Layer 7 of a small transformer language model trained on English Wikipedia (12 layers, counted from 0, width 96). Numbers have three digits each and are written without spaces.
In attention head 0, each number of a token's query is one row of weights dot the token's vector x. The head spreads its attention over the tokens so far by the softmax of query dot key.

Query weights of the head. A number n stands for (n - 500) times 0.0016.
q0: 395539510415776530679623411567429493347491457489614566448481479391570504406489391434471571508599480384612378437433495343594420402454501533458334500628301407431366632566560556475468540548597607462456446439505530456483609290391433475519488423425605622501596336417568573446449672481251471389
q1: 441581404566536495593428487499462478460636516362450611382544510565572550459374562366638544528503507602663566484442495493537555460553464430543502457492340421493433498566460484607412609432560552400546514353493526486469636266465396599435479459497551617484538468327585504431429563446425451406
q2: 473305426543283560407454688388543408630544704612512526680406467379417409506416593505481507465634544586434580545555522613469677561548537536593637456440815669567546317351543472437575418603555459603525563531496501586543395697656671527469528439629438414550365594547301399548558313323796479648
q3: 518617476396599553465565371473439570444425376418534481387531499623510458529541485649357402536447458439595457471521487457572350527502451468436451481579408486514463604500456470532493410514425447497504420505432477525464555503332504490502477566513583499373520572505545498450463587663438480421
q4: 580693556389737431652572354563515692352470244393519480322528517643564482513602445515480494527416386348606363491463490401560344604512486420409304624493288374471443757520537538531535515432480551416538423446487654407558582283480268535502487628336574518454500402529593577325436727652262539345
q5: 401352415636443489497481523499548417464479609655505572606471503455521476489406522421502599440600551463572568495527581527457456435542486502584512464523553526525456423444618473422417570384523484496489513452493453542396456497570552472505476451521531535506529380480399470559504396311553612552
q6: 649426586543314521400478676605518596609404578488565453576319484517437519625588444643425399560671581552426586441639443516524509677699646418478580668362657617462714379437517482421494421646406454489528485601592491658445491717707477420468552595620420359514393522724551387603593379407555490596
q7: 380599485347634435577485378438484561393568347420549484388480551660479479609557440630533500621336324410532448589551388439534292565552466570371405546461530387536505684459475558587534510447505563492568451398527558459529551395428466522453468419429469556363464475497542526392419581588440555327
q8: 543311460564331513524560642568461326515538670717412589669507457438433535395487450476534558593713626543486514493481629450335594392463510535547666458490563621493604266402553486353469472538437444513530500554568473529406462582491635458434608421563412622626477483445522415616632387328595316645
q9: 512508490525280521397392687386474387561523737503529515511462449378425569416398473534597457556528388628326548427641555600435582558559529400553630468370645600530545329475501558528398597484574507589631481501528468601594528592645577561413530333661397435550514472464423484568545223468646469607
q10: 605659457586593639560563398587484607467367493641469529554514501453536474462561485498440481402586565503503506381537568412535514515474434460452452507538395538501459532499520497523489401491453565459552378536599519523439529542578385556545473524498584533583526434555535489542434540436453457535
q11: 511315361529080505449413800421517253772426800607409594777435367454523514440387439415501543519726502662436587537578462645486684440601463421574728468420690804533620123402568644427380528511661420611641618604541328611537334743658696482456576470621293545584422601414550422709690133427748435691
q12: 512628639470718546697477314585446677370443366356505476463437726611609439535639546555607478552626411440592325460448463411370314559453592512392428411605348431367542543388511651518514400517451500522496498539559439415494523462387338587493418512273543480468502351601578612350302666551384411333
q13: 522437480498515587550610380511413599338458461505512636425361519465587551414625555470479512539442489442561483420456472478582441405400565536455413669621468541350424502547438556512508573529489601400431457460431384651529465392356600501596500443533582481467614382466572568447454598675440587463
q14: 360489476259455507585523695463422317510520500416558398469364490644378467520616596492556545478570398557468465534610543443512461554561486508462411437693593464525512466378572507575599461491540619400493696338426421454718471472408516404466467411600582385570439402572415516515484474642528629383
q15: 696553324531495518597594580626555556630415489471439502620385579527557505522568321555546410533536420523561644401546512443358636485415622560496408563420490705382519435374357515482446422467361566446584481551363461514542462722636624523524550534531417458527433525503569431507569588519347308640
q16: 560566626577473601586437460542509454419331706570578502433446590397403398513485555433588483512576670587414588430424575591468532378622437545542430622677469460567348543550492466522506477551546463417459386442568633631469558471379517523545461477585541517466590531604457625523585492490513525497
q17: 643451498580513608455558468456552418367477464552515538538654342362526486490371436444344468496425442600563566741566509483352547388486506373465465542521488548586601466530556404392565467531466464563528444341505341452279376501513495533441576562546484710590561772364537493601452398477567410427
q18: 502550403545448402645609551474344442444518471501393576444356481580415636479434420593568605431497354356469361532593509483498471442560558470427470447515341467452464584497484620508611557500614606376573596353029453437565513389533514548517493373633599507341484360542620441403498602755401422475
q19: 439358564521536405430460486380563475491452478516445520563420470419499619430388494520529536657516388536567558491479389493549614362520306447440632425461422511509417479347451522485560385489543495424593537493598431440465488507452577529324597472527503564441324379496553475416510557553400437659
q20: 483400473496488571655468474643364544391434543644507388343570588536370461606581511578550558502512552408479406505440514639513469352481514437514554463687689398365528481466428482473450480723523521605467512459381514550561632495480496409509313551546584529443413594487419545523562472430433464466
q21: 404611460457387453292447575460485480563439686419561503639319493551509631636531551434589505478483619530401461592546597476562568541525601575450666497633462515533618568465601402578466663382525446534381670366456552390474562446527558485509542322682337607524599571617534625406453541454605507387
q22: 487465403520579548552543549589509471393588436587380492426616475367534433577414486547346556413454688407507480469564439538416579517402462569528540536617556450484453470541557508438613483433490398476525414463579664566273630420356429351553527500449550425588664551484416448397430576514497444629
q23: 485503580559607486288536453537511628470422513355565564500522492475556551513466535622299486704593548553456562585433552378465331455420668293426630378364598494689511461505434421523435423351485509468482401606498572567457512545497463543436335546465531539572434590421541602618407595389488528466
q24: 496432671537277405440390599354518466520586404336417418489481398474387393568415451493527578606450582518596391498550564404418492637446536405534423421504563474386498383504361547488377436535642528455485477395580472474643504520482506465487387465486432501605436566439377428440483488610441498496
q25: 454517413588512513568461437569580398558446587558599579562481436369456579461416521496458588402387609474518390574488509449453479438689643621366478554590499517464435448423427449405616395426566551425531291410422618522687499524664514514576446497440572517506518462430492477543471523504422550511
q26: 460537465687600490523486511453478388610434511481502539594393500544372446328580632486417445406550435527395612583577471476564430617681409520485572565588570606475594548478610534440524275379469492460558516502462536643553505456510560563519369325397567562454463577575509480552581496425532370595
q27: 525526408481570663759403416485426514488486529355505510522420473531502452526418464566485448367466382522558516523473427348698508472442587473447568614375514428531587538560522438513596565617411528494515519324435584601450549499474479607496549606449381539388416543533534549496504462485485514410
q28: 352476625532611409471567409501522547456561356419425477410569643479535444537444531419573500667459483478521458531391383445504469476379397416407548273511403480459465507515535442549531496495414389597359516691441498462626473411358378524522547389401499464619459221496557693438635549314377683431
q29: 647381583714401494539626434641594342574392445601587585374479519578410583405433520583487461589645573449668366450484519464488453516572492459559461569564445630528510440436629536464524331439390384456562452479446430469423549512459622440604421554401460592683560451509409412451379562597493407599
q30: 626622531601446551330468656682483528500519502397432433635532347442552473417704512401572413459328657550440485400547434503399425401353534401442498582453558503420454497587497498580477348416367494522523289651596463473390525589665646436411470679581456395530607450399664428546504559385377475490
q31: 459479501406479454574563560485494485548593620326419490556566396451536547541426553371376556477533492579418638514418461523294563512572637480457479414565489476389470335547528322389622514443553347466584567431592541410367547496415494471382430489490640530631610497483563595403422438547580433463

Each question shows a short text with each token's key, already scaled and adjusted for position as the last token sees it. A number n stands for (n - 500) times 0.0022.

Then comes the last token's vector x. A number n stands for (n - 500) times 0.0088.

0 " W": 658430761502510228542624280648212308430229470586422498419502389588359413566472600368417544552448
1 "olf": 482660604520504400527552295624320322447246486581404565438405447511424412509574611396352616507508
2 "g": 321474484572596453498484342479341459468306409646444612503517459514463312631488495546375545531421
3 "ang": 372379530613620399597520321529288361474212375682391603527450442468470413584578582451358506451489
4 " Sch": 413395462733603285540693233597183279466203433669404539543501445624414379542585633490392546466531
5 "ü": 614490421613627443509602265545239321479260506616480639567533464582383407540575529445294633410488
6 "ss": 610534360536638453548557281555274299491169449686497503503431432531389416582536584354332558509432
7 "el": 469667366489617509588546338478325330487186459585369559487377419547391359574622576495290646539490
x: 493544425491788491551521422530624468435521603563457530428509550544419463525531402501521492566450527533566567537428405571403540507472422495501506487520469245449581621505502523471508433489513589510435511434522589423456547297434439571444439520556556533431588448564554573364607622520526454505
Which two tokens does the last token look at most, in order? 5 "ü", 6 "ss"

0 " members": 661495673406430333618639249666296250505241491653416554345499488546326481471476597419361570581444
1 " dev": 630659719584544212598704255632150269384293325692295573338491467408383518533412533443440552520454
2 "our": 455562546528488354523600339617342322516275379611521544513451433489346370585549533297388592583450
3 " ro": 232543590774650306544688354562193300425287371631366657413523439479343513422551507373518714564460
4 "ast": 496308439561592432511578326522376369475235438652399546424445412517453421630534551436362630586509
5 "ed": 647449451557564477539519274494401341475236470604417495396467469493461343704496536378340688543453
6 " m": 652454329660702391464655322565247286476318358667397590379530411476405527475461526448421636564464
7 "eat": 445705396426588480482530274479318369485249459658458532450593471638496381563451572402350532572523
x: 516542561499587490508420370341467570463531351495408480375471643548381500460410473439525474476512461403451397479467431446427430577555592420395330516479440246619409441640470496532567486477484446461416539427448585498560579408532535447531591532518596589536501525443589532509475540506352575428
Which token does the last token look at most, and with what share of its attention? 6 " m", with about 100%

0 ",": 580500570489527402713562309657309283487210403596453596431497531545518431650564462403409516635582
1 " he": 578618615482460324681685277594188285530219424588480586382608459591469317637541578427422537630476
2 " would": 483709693542531266589689225623163249402159458546475633380524538518478470598588508357451475614446
3 " have": 384552566644592285612589222608194233409077476583463580417493528521445498604531518347412512589403
4 " c": 349385410751590295465744305598145280521238368652382533420568334522354443575527479376424538623481
5 "ri": 734463323533623460555496289486300359504294471680352545466551367551316410548434448495332571598458
6 "ed": 652617418527581487559510272484380333494218502614423501379524441509431330688524527381362695537420
7 " even": 645644358574688421532644224567271255471187472567387580335491448559430446552523583374497579625492
x: 593422543519485604442442444515425546532512491522476566513605587531487420483488462474477527559416566387466377541446436517595484384488455431430511522512523061495413540507400524548511488467484378494383481461469544464518543449499493598488503609455454487465579484560436527427646456495456496632
To which token does the last token give the most attention? 7 " even"

0 "ands": 649466663470478328624638299599299267460141439670448589423423542551389469576559608333390545545441
1 ",": 562569597519523399698588305642325295468172401598462578482431597520540388647577503386416547629511
2 " including": 509581652523546332654628248603349250447143529571463527435462640506499408649586517411371503651469
3 " ": 425491618654510288440697291617232269452176412581469562347530446547434469598573512445320492549631
4 "54": 522365440563552399541568308608249306466176495512456554456617468641491413568573533434416469614535
5 "-": 596493426555579451436604306492319422634359460545313405391592449578287555681391498472307518583618
6 "40": 652562371494625447528604268612260272519129480557445618434598416648513387610536597393353552621526
7 ",": 586602391501618556652603272586362300528236440623443493410524487608486494655522527450378646600570
x: 544479565544559516583479476532583553541543420467590502587433490461532454524496485541452642440454520493521531529501392530501540550581453554477474544466526104497534501596390515608711530486430411456450449473426542505538468556539520509538475474544564410492429508592489484540564611452493464434
Which token does the last token look at most, and with what share of its attention? 2 " including", with about 30%

0 " list": 737510744425457274663619227626179278474132340672396503297480374473376564575550630399454514563511
1 " of": 557548595498485354678573260655324230464188528528466508388427572535477471731530456417376512667558
2 " the": 480612648543459312653677256664332240509152438544498465386413602583448425647585559433358530659531
3 " top": 241572583706631237664655220678227216545142452624428558327516346614315489564622586384377563574485
4 " ": 467402550700514274389695292597224283473187420568459563332536416585416461591584498447339505537631
5 "100": 629419437542595362474591273594224348543208476487478539405627456597457480631544507426375540521448
6 " British": 635424426636582293577717199586267235494229505593515417396575521601384410635574633436367605590549
7 " films": 663637353631607382587688248521259285479257477598447479376525475632411506513519586485372523603504
x: 546559528524571548579542597482527501499511480467440401354544474494502434589487491425477573583513540435462516437530526574445499507379479405550435498464515160528518347566563482643628405440597562424501473478436567600487481544475337501495440437445403399365486510524470600515443418563490472524
To which token does the last token give the most attention? 1 " of"

0 " Stud": 751487737521567261696658173677144269470107423646381515356481488547371503632503706464375565479453
1 "ios": 536604645561574382617567281547321348490221420556386500472451486541427467577407639437376613488486
2 " with": 462642618608589331674631227644257244428141519547438538409406550494474490664588536389359540616472
3 " viol": 284492608688541306566693275594193289449244380585380523354516488506473475497475662442464590512513
4 "inist": 391367477709627417579737211568338299540120370656357499380542445495361496627477683421373499597517
5 " and": 530379491562646451616673261576332273512136473530498487397469558504416398660552530381371549622565
6 " song": 677431426673599376527696298511253292499267433564461551351534522512498477507497627385465490576461
7 "writ": 544626338547641354472684268588247280530266457616384543347525442438405415541512564397417563581535
x: 455434566529368523446459473485653583617478583521461513506470575462557441494485447566440484523568571476442462478444426451496435499514456560449396459528426120468500557516630499569487395455526600505336486691528591440523671362502485425444541465517531621463573538446575494483390446519481484505
Which two tokens does the last token look at most, in order? 6 " song", 7 "writ"

0 " set": 720476667425433289642640285592182285453159389603386514315462461518434494555511531443439465603361
1 " out": 637627724591577291608684295609223258453247426658412595368576460517376581530510486347402545612377
2 " for": 465621634587530331620601239610281269446228544573474527383516520521431466683557491443415525630482
3 " London": 359568636656537271636695195651238217438207490650423517408456471571379416532503608483341544561527
4 " –": 360464503644537394631644229539306317499203469572421526427529519487541408688496505414414475648495
5 " that": 510400577631560405631670239537318258511154497537475601251440592538526438676564534438433453597501
6 " great": 673459389636714356558704235618213208476171428658444587315551467529466514601554604342473581639443
7 " large": 598610366545702437540673263574327231492178412647392535326551488531446479570557557352449588655431
x: 513448465529394500506484531522496474348500588480452436473507503602444469561555456511509443456513445502442543471538402526549415555454474646413489502535404138470493493568428529718476538524447480476491485481425539470530619378472590506401495495552477468592510585522547556469414506513570522585
Which token does the last token look at most, and with what share of its attention? 3 " London", with about 20%

0 "-": 531532579479519407620613267528362351574275400625389498379467561503452484692479541495284509595608
1 " President": 601623696449520317699661151631282197512165397683461494307568557552346480540495619478290517569520
2 " –": 550634587594531385681596221574326317532179475595451497419558531463525423694497518417367486645533
3 " Thomas": 377528660587511283661675167617179187470163457641449603387555533551454329542538601491321461528500
4 " K": 351457470778683281510738226668173231507174420660402576497528373593356413623532605457443544533543
5 "le": 624479439542583392509622312558251313503270470560441561483491317633374379550506575424358610568464
6 "st": 584633382471621540529543317482388380522254474562417530401454399570367297649407554464260679554545
7 "il": 480706364472601476563556311527261244471182418632336628462407369516379353599558622427364640620568
x: 464490510531745530526519480511501493432559527587573597455524535512485475491548468580504481537465506406542512401368510510495571504427469468471515459598436228482579572415462590515535561465501425386429509495502597350472582357399463520426400655531606531451571472522415517356582593571467485392
Which token does the last token look at most, and with what share of its attention? 4 " K", with about 40%

0 " –": 615410598469503432713546255569331330517220496542449497356535516494526450675522495414435479641510
1 " He": 614595668512494277689723221649116232469145465621445553443547476578431390593576561392413581577498
2 "yd": 397533554621599371496623292494270363454186382544401591485505455528376421635492577464314599449567
3 "ar": 387412467622541419550572352554365294501195481605437586555521428606361408644589583443366614570565
4 " Al": 393413477693596307550681235618168203392208431610457633475479440533349408547588550393329580529597
5 "iy": 595417403570656435588593333584255313476245489622439636561471475486439424586541616477431570429518
6 "ev": 639621349517626470559533270508301335499243450695420539441525403527484383564545583375361626533553
7 ",": 567572386513599531657601303559362306495224352632478558499476544513484417573547560416355586603551
x: 508508617555548494489520495515644579515483467431612526527478497458570455531509447510484589440436530503514541519535382568431551473562428532483515525492587092455548487543427496557712614443467405440468475503486500522444474533538563515500491471488517407491430524562500527483454660480480468497
Which two tokens does the last token look at most, in order? 4 " Al", 1 " He"

0 ")\n": 646462694582608246865537205678179203551080469649380599400554471584418468626525595448284499562533
1 " ": 541604674528480305533620323638233266511180426585533624304584397529443496528637547449322514505592
2 " -": 463628601589499387644524280548280328508214445599475502408595509503556467613594522484398531586509
3 " Northern": 383535563637577376671711263619256247480224413675392587454594504539463488617625577428409529557483
4 " Cy": 350350464777594287510760226617153234520209433643371616469636441565336455636634596373366641418540
5 "pr": 576444345523615420502609377625364301503328404636388594496457435521370493637495563385473522545531
6 "us": 573609453471525483561545385533414334515211507591496589501442460587422432557570618394425578555547
7 " (": 657554278540745472513673262597210275551210453585540636444596458532461469643543633416325496565637
x: 562503491353601501421492553598555558477550436508459511550556507480431440544451472466557518493575440476486573546572452507480557543498487502442486466551467263507529607445479495466511449568474432689461548518525498555468786702493440501377525495498495472451426492641494494519405589439438362450
To which token does the last token give the most attention? 0 ")\n"

0 "ogn": 621547644486489306661616269631225285492125391641395587435443489510401497574506614486323584518479
1 "ised": 527598602482519373597540254578377290443198485550415464292463527519492449690414559424335581636496
2 ",": 491595610540533398692616267614305281481169394585455565400484584531521426649520478415420502643556
3 " sec": 343588546743610266482735311569146273426228310727401586328587423555458553598498506368453476640445
4 "ess": 521378468585606403570578315529270288469249492698420572377488420488439433621445596416360559524473
5 "ion": 619477483546579422552547301544426319499228434542479513410531386511411491594493563447366580590550
6 "ist": 605631425548599491573590304414362396543232474636406497400532478543387413570501598455355527555483
7 " state": 650592348594649365545720281530304236484236386651479482392547524581331533585512634423399568628498
x: 516552473519575507436424651458434535380550508525473322533537561410479580561485463585551550479454457500456538412559556557404555539498478417503511494441394138527467428512335511551548420495505555417476463579557483461568598445358495526448461505394478519479457501364375415586409546494547496433
Which token does the last token look at most, and with what share of its attention? 3 " sec", with about 30%

0 "us": 542560562497462458642547368553410325481196494570447597533388504606477359522550576394406544584521
1 " (": 647575719533512267596685289674188280527201426585565614447513522522454432641582590388346445608590
2 "un": 419539488600596409603587356571342321498245402624362542496437426498413442616570594331382560568496
3 "re": 443415433590530400516562396533339397458330397600392547589507433506520403524559533390440625551460
4 "c": 581414410566525438468539421445352442529353347636322541522455385495424344641544492467401549544495
5 "ogn": 603405453596601393536623266556244304468167386616454555484468454519394474566556606465391590550498
6 "ised": 638522458580627443558559255528360278441211484561419473301481461536476446670451612403331613616475
7 ",": 589557396553578485611621310546357316467232341594483556473452557531518412611533528411401557624536
x: 507482607574554534492470495535605496507519425446584502575478506484581427555520471563548626471458516429547548544528398556455547543563427468497529518444590032483556486535441469577670576465487413463493500490464480512520448501544541516496475398526492453476432502553497493473449583489495485481
Which two tokens does the last token look at most, in order? 1 " (", 5 "ogn"

0 "201": 616459635512523326559564302725252302514170476432448490334555516551433564588437611459480385503550
1 "0": 504597619541539345598504270631334292470203430596450538433576543616465417610462544383353599617547
2 ")\n": 509621566685652300827599189644247222554126468645373518384537510569390490658439556471308461632565
3 " ": 379509589680595297540662279641223238514131422608536602288614448483432514549584586464330518514539
4 " -": 394426488634555388640556275538292327513216446610486480412609531482544473612576539498395523583495
5 " Pr": 504317306672690289513683270673170213442209349675441541534518487539287434614539556317466537601640
6 "ime": 631516424526627430556633239565279283503181507627532497464551464572438532583558697373329590534485
7 " Minister": 694610287650704472579796149491275203510134365688417499277582487556297544554528658505326466567479
x: 507613489444549459569359591561435535406501535563488397437590424483508607533507398521429593404524611531449490448608445540358584503511461458541484468518537170422483452527504446419602486485494560429457487680493416447611442383506470487541427399524462471497612544477486576459512573484493417524
To which token does the last token give the most attention? 5 " Pr"

0 "on": 552583533515510457606469304566380311496222428579444555502467418549467320535548604456331538558538
1 " worked": 633588688517550327689637271622297222473128377607488531214537493416433449630505560402455562636422
2 " on": 489705602621589293669628227700200215451161498635517564403479528515452419671493480341378559710489
3 " new": 403513611620587313598734214627219242508173381665436527361553554458473442674535494407373531619462
4 " tr": 330330426722621305481762303584092274481196338631499672402570398555381486613632522328506606500486
5 "acks": 544312426647592390617598267569325254463231512549498482348426469654366464556464628427367508589524
6 " following": 678427369565674375649637175660176191445144475550492562339533447508446442689435492439441489694401
7 " his": 657543314563662353588741198609266188506106432598562476368461543581431388666607586371338588631474
x: 379422483449613468483484537509592594391448661488499344558523563503545415566458580493482491473447497489502509568513420456438458464469420464548471532387493062533501554485635465534497539474537457527571493509563524378530575512540511523483525619442525458467403529482531451539453560465501528532
Which two tokens does the last token look at most, in order? 6 " following", 7 " his"

0 " ": 558538658426376366476658341618249319459220404542498530368501439586387503555590508480320467564608
1 "1": 444557540535553427528464367584353343496258404498444567507542502617474456534556518333376497544502
2 ".": 330515535558468380539519346579267381491308460523488531388558413645383441546491469557371479519612
3 " Mil": 315550608776615271604689230664166200408199431624330605441421450527375378549577648343415566527628
4 "o": 538358477572600418617514308560283323480254518546385522534479376625425395609459629413424562549506
5 "š": 625477390631608404569541270568252278546235453691401550509523399548406360560529597458302596425632
6 " Z": 636427246623734404518698232604131244481222555616387609504496407552344468584495632412332602452562
7 "em": 481688351420663565604563286519296306504240402664381528407451333517378451535570576454264675445514
x: 448456515494734529518535401413402476415453483452551568295504513471519504455573483480486508425479515514603456468479447597395450442471366564484363446540495247414577652523514512516439474531460552602507449515515597482496471316520547600548518540533568405478553560568527565417467467644462441549
To which token does the last token give the most attention? 6 " Z"

0 " Gu": 731453822454430191656730238662120213398090375651274572517496382528355501521627659372422559526500
1 "y": 486638587625564338571527320590261355508151456637437599562593449544430327608512621433359590478480
2 " Ver": 471627718640509326517679261582163296491213493586442574507422463535329454523624630407329554423543
3 "h": 464332440600554442563514376495350350503271358635399533524514430558399384679542513505407645492566
4 "of": 505324460607589389555574266594289249422182453661483586467408402597395385584571532399317663544455
5 "st": 653505385511613534534549347484417395499253465542415528455401428596394317618442545424243671550533
6 "ad": 635627370497615491582541311510353314435239448606401551513406412539372368652553580404331621495531
7 "t": 466645388388610477558479321511294356506222424602377617577413397640394320576536539405360574539510
x: 553498542501783579485558283422481510458499471506488506380526534546484474448573497519604420524484514462507438468464452559466474522540484552565618601480649296465497545535358511407533434504531593458436456530456521475459541318475418469532489475503547561547544379413605523401517594529404563346
To which token does the last token give the most attention? 6 "ad"

0 " S": 667457811558458235537638264689140263465204445656482559444537372539269430568450600413431606509535
1 "ax": 449663567638556366553517346573271360497170412679413683539447438568505400507539710466373481445496
2 "e": 371473519602543369573445321542312329444211436550392504532542381529435393600566571377395642495526
3 "-C": 359592496721650333520696285539169339522174446655338514526579437570380492638532630342396547560545
4 "ob": 492326397570651499555599301543330356480235429728396636577522427537517423603572618431407575555472
5 "urg": 663451369613596437488560371530382360481269395724349565473459387510390385540562595496336619483536
6 "-G": 638460285598749465414704289560186319513215453633377555452604419566347468669579548423316642483496
7 "oth": 541710358465665547605677221537307244518137491714413566359492354613375395618580644453279714575485
x: 388554524479798519565490374530519531399611566483447490376512532512446510438577339500563586418533526418439531567417506512535469570436520537454439464500594230498496469585518652582515446563465418498414548538445582445565447388532449561543519536553621499458567510571557460472572501488580541440
To which token does the last token give the most attention? 6 "-G"

0 " of": 551483615478457372669562273653331228429213520529443544442398601551457457684496442410319519658587
1 " the": 575571652491421321674672260675324229496137442547488471398393611593435423638602541411335532653541
2 " d": 425685676720556300588775272571183282465192339619416577360508416628332431591565556387380658550510
3 "ying": 366472533586597415626567286577342243432162503542465561421449471587458460602565558272347602582457
4 " woman": 433374610640490295580661272571307260478250404635517541369474491536405365477566591442372588565463
5 ",": 531376472638534403638625287567306289467220358666493581474463560550504385589597475416422548621517
6 " who": 635503461628606340583712269547223277514227510634462639396577468543469421626622483415472513597517
7 " spe": 662571221510777441571789207565133170418130376656401639296511498481371600522513674383443608559472
x: 580516583487389669450480494644465517459441571504531411430462538466497464534488521610621504441481568370481463418461501457480555430552475511392519408419448169390503527515505515486412480405447454592411384645558602466413441440509527438605484384502422443420512582358570417487407496520498578541
Which token does the last token look at most, and with what share of its attention? 5 ",", with about 20%

0 ";": 620495663463521342767548263597304285496157451585436619404539510496480428656597555478420481602548
1 " t": 658751747635566250579742285607161219459253410709368633329584314641367511559531651306431673559604
2 "ed": 295570567603541394576533264527302309497223472636387482317555372508408373730530539397408707527432
3 "ious": 346508595628503342580658246593266249471193459642471557371520514544482451592554626354497594637472
4 ",": 400393506641575433644628300573305281459194356623444606431493533493524424620570537387460575633541
5 " sl": 593247337735728343494765347575191200389254351646270641372578376566370449559550593375523745569555
6 "ow": 699571359491673485558621280549277270445200474676413584410529410578436389643507568350376672552527
7 " and": 613594413497617517570687272560344234433152442532460616452443529527508336686574516346450594679555
x: 466436503480536454550501493525531508441541480490559432516487546530567484560505587522584533555425450529509491485463390494498461567463508566437598554506601064510518627439400487584626489533471394509543558373502534541521426573558503632451487423500466488574568470585400469407508572468512537523
Which token does the last token look at most, and with what share of its attention? 5 " sl", with about 20%

0 " Sp": 704407789498501257590709307699110303399211478627428537468577400580422533477495535415492612569515
1 "ir": 415569561538445432474570324571338354503279357698460654510523462471445352632503602428441592562494
2 "it": 350543490590525467541444295550354336466213435581469631506382477548411398561461628442366511566490
3 " of": 451521519582545421640558281613372238412231490516468547444374597535503443676480452378348538669564
4 " the": 422442536639530322617694253646349236490155426537495475407384614589448410634584546409345537659541
5 " West": 589334386693665322512758237613176217445234508650433641511588420549360420599602636387313635543555
6 ",": 633464398605592455621637280576299293476216365621440580467480539564511424620563491416388570605544
7 " Bar": 690617250570709372461731196584156222502175455657446541513561426565309433488626655399361524489528
x: 507512564434739360410440581667494361443607460532479555424534645538422526480552617448385483382569630452441424429510556434387506479426452551471489612486565249420468423475520537472525504553404467553547593512474413426466460483518516486567446474569618369531532489506554517436423440461527426470
To which token does the last token give the most attention? 3 " of"

0 " should": 663542664391482303572609278579252326435221460574379595385537476458421527585536504428510454558450
1 " see": 675665753515405256558666279615262249391293346598408546285513421455424571548572479337491539601450
2 " by": 494614628596533330618568226628315233409214554545431589439490514509433410598538489427351495648533
3 " the": 399561616619492291648703239658325217496139441560481491382406608571440424627592549435366521654536
4 " age": 359334439694692318682712201639196160478082402736488595349587399581315547473531719359373490512398
5 " of": 522446458576550429603574291619342255519266582495511482385464532615399538702570427394386546662571
6 " ": 575503410657556340369617349587284311485249465502492543339509421581390492558607462440375475538613
7 "14": 498548478460537460489528383601315343495290413487509596478583475582456433592523485410443425583483
x: 593647636569592492415505421638423574493403475389547434478511512559387515643676536493569353585502487416476489599527618398523551532565500525484501489561532408501436498508506541572530505449521462455537466553519468456509587445441325529437454457448490534501446497541429480563530490473483553449
Which token does the last token look at most, and with what share of its attention? 4 " age", with about 80%

0 " Great": 651486676449503306652633216613225273434177501661386550470519554569494448632493533405326554586515
1 " Ex": 674605771621537240628746171606116194433139412692357633421561456606347560606548591395341603530506
2 "p": 403505501672577343523574326578292362450129414604389564501450421554446395587462572450377585573502
3 "ect": 380447426619603423550567310562355352482178397584352545458512433499490458604448577434330548522522
4 "ations": 459436520573548428576564318541413343508249468538442517421437531564486496594446616432314550557523
5 ",": 514401467612603432654658261611313271497178400600434548430473565515526436673528514431388539608568
6 " played": 645381429678681420608729245572337226492215464584476461249550504454446506661468579383440544681400
7 " the": 610552369566653409592730217625341218527115430556509460350418601585444416650605550422350535653525
x: 453459462499602435537482574619504568383450573457534412520485479548550468693460464489473454455490426475432513502560366495546495421493462509488472514472541108538470609469597536474475518456516477525530480552472520431519522493525557496518514558452501474501466514498563468459526451484557503460
To which token does the last token give the most attention? 7 " the"

0 "ag": 611630652571540342569523358595353369490225471646458578551406439529352469578650630414363652471469
1 "in": 437620555573541443593517341543332345491176519586364656573419449521460388587572638478322563580451
2 " and": 444598542548574394666623291611356279464139468529453559458392605521493344649606505366364529641549
3 " Robert": 325559612630488283646680137654142198425153492600443567439480509581445340540537612463345453547506
4 " New": 402430492699572287564725201655161215442151451648434621540599543503460385568542586384394560527543
5 "ton": 616375425635618365580618250578263261466182470654452603521512378631406289539611685444296591548530
6 " played": 658362394669686442633708244579330223483187455582479485275542507477458503633483605364446560666374
7 " Bill": 677622285624643342525683201590161209454239490592455497403472474533386398519594616455409448537546
x: 497503414587518453499523523495579564469478464524467515425591458432393400576563452475499598491537562423459449432427585464367498484430512521510516465492461084538503500460588527430538365483523482524499578444440484369485641565534472490382408495488494477482575489507561499466472512497519391472
Which token does the last token look at most, and with what share of its attention? 7 " Bill", with about 30%

0 "reen": 606500602537541411620605310590319318495199446556432548510437489540491383588532602286377566572526
1 "play": 553652609510544408635574294550285344539227468491435467368504483482385392566482641389417470626491
2 " for": 463650635597546333646624208630255245445197520571479526378505507531412457680543523418405536631513
3 " Great": 343540586650606322594689200596202247435177513672407541467547532562498436655484547386344556576535
4 " Ex": 306427439776664323562764175570134174434146403678383641434570448609348560588568594376363602522510
5 "p": 605489339516642439507566331560304354459133419580398560495448417552448388583478555436398573565505
6 "ect": 628533376449627508529578306547367335491173400581366537439523432493495459617458565415348541532528
7 "ations": 562561437540577459542581322523410340514265489520434502408454513566477496591441610408341540563522
x: 546528516456736475543503413452448454477533460461397389459523450495504463555457508510510466570497516486472513436517448542533554580421509416513530512518533180488630512561538511657612504457493548373434454490422496637560469428459410525530522478473370489388378481410491543506396453560469443539
To which token does the last token give the most attention? 4 " Ex"

0 " Charl": 739483835460415207652690209706019252431187414714318674506572427468363290520557623494419591548510
1 "ot": 522640603627580344562523241620182291489064492627401661557463408480403353533438622327386502549487
2 "te": 343531527637580371566501286534294386479217449533313553524556408487498432599558601399395653505512
3 ",": 417513518576584449693592301640326282499199395591471565461486542536525406651574489388419531629557
4 " the": 409431564632527313623719234638317221524126427569519485359421594608463393648621540418380525670541
5 " m": 562352431685685384519651319575255271503290401647414586352545404521393519462492522445411651551473
6 "aid": 690570394551663470584570211551310273447183486642421549364527389464459425656540563410411603525520
7 ",": 564595410505582501619623292577352297483251382617429575499512481544504385610537509396416595649559
x: 500482584541516503513523501455606554509573402466576522568493518490532428539507476542512640470454544540511513547464392519472505499533426575422539535512610103483538487581403492593692559476443384412505507433464545524478478505521524502419451408495494445526411518598459507512464660502493497466
To which token does the last token give the most attention? 4 " the"